Layer 4 of a small transformer language model trained on English Wikipedia (9 layers, counted from 0, width 64). Numbers have three digits each and are written without spaces.
A neuron's activation on a vector x is GELU(weights . x + bias), where the dot is the dot product.

Input weights of the MLP neurons that the questions are about. A number n stands for (n - 500) times 0.0014.
n1 (bias -0.027): 679299293484412486492293515448651279730772342588425729753341560532650201412399445659412280415470622714656379585618519396665654567645777502509487305504576480841092576644734100530381304567442522
n10 (bias -0.014): 341760652622540430511504399452808509601362372574510605532437752347539427578475341623468345563251471410499501194492853740614439499696284668464685532555591369506289539545376531406399719502307237
n11 (bias 0.019): 378536472317646524540468557660365257492423528456504447585519460707551776611382425458587401485500400657471673515463597504662509579457461540427461759693473577679460555404388519590345554227464361
n13 (bias -0.002): 634612402596307336652552669310527518476289331620512261546638460419601467549492509650570305597429500470502653556481543423452536451423464663514382515575680565535495317431491500696418516570292494
n14 (bias 0.038): 617535378340576508663540492536285338288528581452247176661608599521733288501364369586432330592696537433608443465445496559315562679573514384510453683454536545650410567308459352514304479379519618
n26 (bias -0.014): 502550185678384499204453426480671246560751426634572671491406657275397384601408362627239488457465537581664546501399652438647533535387617718466742287392504289379627532665547433460585725644524414
n27 (bias 0.005): 468617379577568466440503637431307553612474532457612487615446440631305615653438331428607432663400630376479362500508616505307490528510355487542373488480673419479619382381547567551336523607364416
n31 (bias -0.041): 287372608398547448349306408519562369588725661566493563506446520677802621225583666527558487401647331646318536675361364460869648687484472379554509480339534356577424802634440418371439733346656463
n35 (bias 0.014): 616558446443455589300585489280569480389335255589496197247836470482578699819501302543431552591500577666603595336508617520680283610391449619329423523492383673551504510484378491494488752420338550
n37 (bias -0.061): 481558430561500736550611563189531542468562689482306355409615149849331529579563586336579470430395516468486512588312492577407441602794661470588598392537539494266579693438618326362542295536587676
n38 (bias -0.008): 493540271484406330428356662663367500356466652478674560550556492532687450589429361332593453342224640783479679491422574732371328560485417517527575727366310586732349513456319640479327596486469567
n40 (bias -0.012): 359685347467494581270386543529478276522462580410482376367588436433511536598310386423538422676450322530531694404550501480833526499234741715480465504425486418350792650456329301531711696428369568
n41 (bias -0.050): 511580455520573645336472463580499455785509357512512419601357672797434488373632421369516568612634407398508039410547667448473557493637539343661513575447538225385594863597582533140524370658781532
n42 (bias -0.013): 519687590523601417545432302273416724563604627350535489536350458598748287512598667557436390482525603511534486555438210467408560608488475440818494340356549644598559443541549678502393455660696418
n44 (bias -0.042): 443285291583471367428689326437526785655632642326482292569544463457449515439464534503575427459383408561530398473672526398333743494564534390608464669399626413362664642519218559532623544538386553
n45 (bias -0.037): 465454363410589355504469520601473480628656331256501468577820510569615372406485414397553429550728536485448332666324474509448516499808362549598568451414548574384279666548574510519441473519684299
n50 (bias -0.035): 179745460650881546431469470443683465483372645476434699446358323725433684624734655459830418547451322317391527302386435497877177423369565404519710457389459398243607783644625459561551743792353463
n52 (bias -0.047): 512588383788640512392783238642682819503288301392423499679503383335711329293565660534574433341418652733482517787522709405691414840576281505538471717345502502452480669482360554495297429383337532
n55 (bias -0.004): 514718422486657751253525350487437322547420497643467558455356656485307535466329344399533502549869452469736483616464652666454699527574582510799319562305450570420425443465474355733482479637745528
n56 (bias -0.017): 487417341371599490574532353606507570506578562263231393489286502468552574522537880483586612466514480562500661532437538500252564492514395428721418412567718383677575572833449344470500280633518495
n63 (bias -0.037): 492538530410498503574545362438302407757435409598418445614467668491536435404569424218584717263557686513745486419621733562174532682494491764491507654584310864294405663537654357580632418303627305
n68 (bias -0.015): 680407750625524419508479535450708392493201875585196456421608643297343792729651209554369552378581588551597485462529804386478242509507369909453781411541607450502481411528523598485490600394196447
n70 (bias -0.014): 728579182589469516787420660538610569418401445467556522698392590345425597569600508685600456579462593513630439513633546558370507326636525331683496674563456519575651387638477442472519350647281441
n81 (bias -0.017): 349527467521334515585654583560433374629315461614360699368116833456388531252233656625664453335563687603381605399606384286461410517557438641508538501361441538471511505478676429515508473678319610
n84 (bias -0.025): 517459565540649569623455380387832619397320556435484603590277552653516449575492324535584389373339630353774413597289779735668298476705468356454432619297245497618473674535516586165333514343325526
n85 (bias -0.028): 372251582278510401510586728647423257401473643456467431644606442702315708601454392335529452358642584573361462678306302545496509720496609473634419488621343286608392444578384321551673620380541605
n86 (bias 0.007): 597352304716398479532442405542490551509642647490311396616713540397378284625460573671529524242287545225888307563543424726390429458781582448667444435604679327483467703475539483610653571546525578
n91 (bias -0.030): 457388032520335642577469412805357588435324324420531688635469709522550347460210583506642389596497562584348653456443524643396415630402667480653395550654596690512363682557574425444553486609425275
n93 (bias -0.037): 463688479327702419503348628604530446247614651501667601623455418634633630501336848422592492751663661858410739770494323491556462686233420419448422415453620549570728240499411296584499507640495395
n108 (bias -0.013): 390521404709700422508502699411538468495354551309516634686504618350550489492494127575470315336470507665348553627534757297459438490550450666481761283503699290743412497640554425724396462520461238
n117 (bias -0.009): 312458564401655605731384453738412258568301698492419425460380715670327587581520325588501509534333424590524406300513475465478361600567548468475703587462296265471538409546140625442513380584382616
n124 (bias -0.020): 485527463572594634607503666395555442608741598603506599555392643700778533145328294756462105433609322492512565555523371482523389488452526435454689326468658783804615514663391406539316395619738523

Each question shows a token from some text and the vector x that enters the MLP there. A number n stands for (n - 500) times 0.0066.

"Before ": 500604736333432598197370409429576531597602579454349424721505606404418297519446483463562919365419400326454745588517404383426449348462591500326708632579497799485376288430614711321672423613522373
The three highest activations, in order: n63, n68, n42

"(": 290561683364625682381431516428553591653611620396216548777639482497488441384387546733586727533385372237460669516473399324472369298389540373300553694581599591713395370255479721385555352583516572
Which neuron lights up most? n124

"M": 478620488436364629331431492402725607508701416451395397734519394377377451522330506700573844828425505250305642611446510421462464392486567333416620653446522689477369136411650609306738392520610429
Which neuron lights up most? n70

"Mad": 332617528437385749207505494377517459514705406433580462775581351339246477546416437609526812719288501475523661695373476345410536204516646373380532743457685550528456217382564696380540471530640473
Which neuron fires most, and how strongly? n27, at about 1.3

", ": 425496702483594606315481346361702565561583443295342608842541566373317378417467501650548759551297485261388726551549394272481454436468726393364590591437492577674389316364514735347601342658574597
The three highest activations, in order: n42, n84, n1

"died ": 338499678456543625443249385526528620565540668336417412832678469450431407540552490592615839626381477280422701530470383122500329319416511500335589561447638605733322467347507619263649494420500671
Which neuron lights up most? n68

". ": 416568607382560568316425552545650561556575484389227519823587575356512514535488501350515868425418471275287538690592312239508418413551680406250590606490365640702379399398556614391665405642636388
The three highest activations, in order: n45, n63, n85

"of ": 425448600464623649292376286438646590603642627395424580795663590480340286437447465700547855548372462435342775597478421383393503309343521556383505572398501650583252296344602770341577407496584489
Which neuron lights up most? n42

"o": 399530659439481503361464387560805491422530228436364379802791514388434408309552502548595568772301336462350660548450517363542435277477645465443666618564495600552399198382519726176756486635698500
The three highest activations, in order: n10, n45, n13

"ph": 333561597297523705150550356510648586589621164400344438698656587391244490611443477518514727758362434454402708627422469445462572176472599380381543560492643556668496163367493680462662425625577567
The two highest activations, in order: n55, n35

"ella ": 161450678602549568396466345518643573571585410428385571872537587351409464495508449478489749601286382414234775494531496377467462210517577485401582547421620572697347259391501739333700429520667559
The three highest activations, in order: n10, n108, n117

"under ": 435512672356519766352423432487503549575527635467245618844673562484265416311405503574555890530437320499442615609454315293478480245510525461460600594460401659616374308457573684203680474464569434
Which neuron lights up most? n117

"–": 454497497386635677202505432492618623542491496406560631828659578375500350599413521575456740528453484501325744569390446211490390282400635405347561647447424624686213334277412638353737506584581505
Which neuron lights up most? n38

"Pro": 333578606302535674426356492439581493534670347416244410769678423352352244550406598684533781562268582432416813559382603305480687234442516399486637596534396668479499248447535608377702384502634523
Which neuron lights up most? n56

"Gl": 449595504356456799289290475442688478559646363509418404718539328485266416661477597513449835637403515397343686545341569367450507318459536375463598669431676615550402175376616776401762340468600431
Which neuron lights up most? n37

"Les ": 287534684480546606315469335625549487543666541340283576867469495352252461522482395489577772559320456384435818520483471523418541289383589375404547632397608569515445184422554682446591322612816550
Which neuron fires most, and how strongly? n55, at about 1

"Bre": 389621611340406625426609459683708652421560524411392298835596413549229489540368534500614581662354375390450614465404559396581487057452533444378663651580594569581484162396488688421720253407631497
The two highest activations, in order: n11, n117

"ar": 502447611482568662307346528397642459514539175430541319767714528375347469444405646605562759704244475462325732653444528286444414223501512504495579586442625669588466220296489683216737509553626497
Which neuron fires most, and how strongly? n13, at about 1

"box": 348548638426536622219608316537729611546704414352516353777723402265410437461490453436526668749470541389440594624437403220432490251397680409426567568602487562569410307306517626201819446562582655
Which neuron lights up most? n44

"first ": 273561724324515695278437427536671681613508533359317508805548584521217402436349422454610856478452495390582607530403433286449536179486696561391548613432479571610380279355516577492726398465658583
The three highest activations, in order: n55, n63, n117

"- ": 358477614336524712286480654520664509556462636293224534771709481392460609503329621596522690418306467180400566494468416399427557284547657443312495620556465656684310374368574772408705478556619387
The three highest activations, in order: n86, n11, n85

"t ": 318441654463429617271331503560748628609534467390407590825453607420300626532278451568640689622250507364383782429498465405478433224535572411426487552550475650669322260360555792360710440462554492
The two highest activations, in order: n10, n84

"ins ": 358365679413524614328353465435696683534492465494214708840590507410333484441400537505582748450547409424375714495472403213480423259523643595338555589486454634741390315366529777365698450452555532
Which neuron fires most, and how strongly? n68, at about 1.2

"the ": 378625538258529628111406549564552576571549571418407717800640610507269365462402408586501814383288550355458618506504551268391473291517663442266660583517542605600350236512608595387651507524590445
Which neuron lights up most? n26

"par": 290470601462606661333446449466583523591549316286431291751724377590180441464458651553486783690272427461420747598348538270464463210442562430429574711534624571682404330349460669377666468450764616
Which neuron lights up most? n37

"d": 337586475455547736221409520409656483575609358400336539781689478555249549438476481589573839782361388444323494529468465330488498330403404439475468643456656666646411259311583702249668418473764528
The three highest activations, in order: n41, n27, n45

"es ": 267477750461453543287353415554717595521514434462395462778360579475410535393351479511561820536347494341326712611449478355497360258462656519397540584583427598695382290359589832300793404606664511
The three highest activations, in order: n81, n84, n117

"Soci": 301711574267522749292456490485547537449709355489387442673731273441218492367490684619484758447350450386411765591427457433438579288522597402373546611585637511572400163460561700245758471540605478
Which neuron fires most, and how strongly? n37, at about 1.1

"e ": 287373665597614627345400400488636561438495483450325650725418506575299525344543396454714819572356370342299741630366333422554426304418556537444567666456470630674342225349576717359685505579730586
Which neuron lights up most? n50

"and ": 534444688361602638333528419582653630576572449371215649904589505374336297399461514656560790509250424384448632607413459300414490256516609455394478569425407624605420322332569757328597466561580557
The two highest activations, in order: n84, n86

"is ": 248435777422512674472398372482601578460517447412247397845455640495342357404568457584488743642346364382346706492489414320490413215486652561349623667537556561692543336338479819371582468571604606
Which neuron lights up most? n117

"6": 331617488338498614214451358419725585492454360553505473757806575297513419592386467718544662657529460468438756605473269276476527308448683537368598654322513513613332275333428586319649694412644543
Which neuron lights up most? n35

"ise ": 255456739473518618295413430468673603482520427383349634790437647284327521369497474588619752504323372431365817562427495326553404245490554616514527568518409612668457175394457737347730412551683568
Which neuron lights up most? n81

"gradu": 276571629366474754361483414438617477498581508502518473649822318533256545517553502391584822465485360330358596557406462126569561341427608385347539709493601640747328347437499565215730563382575691
Which neuron lights up most? n85

"ug": 405401649440652632212623442510590627305678297460426445692738571615386547480545425410670725580436494463256642478337278460559428090380610400462536686597609572641386149476539602320657453485674504
Which neuron fires most, and how strongly? n85, at about 1

"ology ": 265489751424552682289355363548644584492646457491320622693486420425364475388491538490465820503349500457236823560468500363511479188464659490444571512504483544700347245456504736181777503574573572
Which neuron lights up most? n31

"me ": 247435679507581624347278432521562571573499408427447564766483528433166532417458414536498806657284322449465747605478532366516527266453514541441579691530529649701310199304432720278730520582617566
The three highest activations, in order: n117, n10, n11

"Th": 410652636324479675260419592443608522601678373325413304758518442498336414588486524511480869685441377412442664609408509382434471303445637379381584748505566602628473124291468613381805346517540480
Which neuron lights up most? n93

"T": 502644472341474613106470536455634620535661483459344510819605521432272406637411582555557839846435440416485647539345491364448520211516597366408549549425579633452382163384488709401567363478657479
Which neuron fires most, and how strongly? n55, at about 0.88

"B": 348569544396497741338412457499678591523605372410318443779579386595324478509463512642604822856348400378446655544374639348517479338385619433414547666458607533597332110284432724454580342423640517
Which neuron fires most, and how strongly? n11, at about 0.57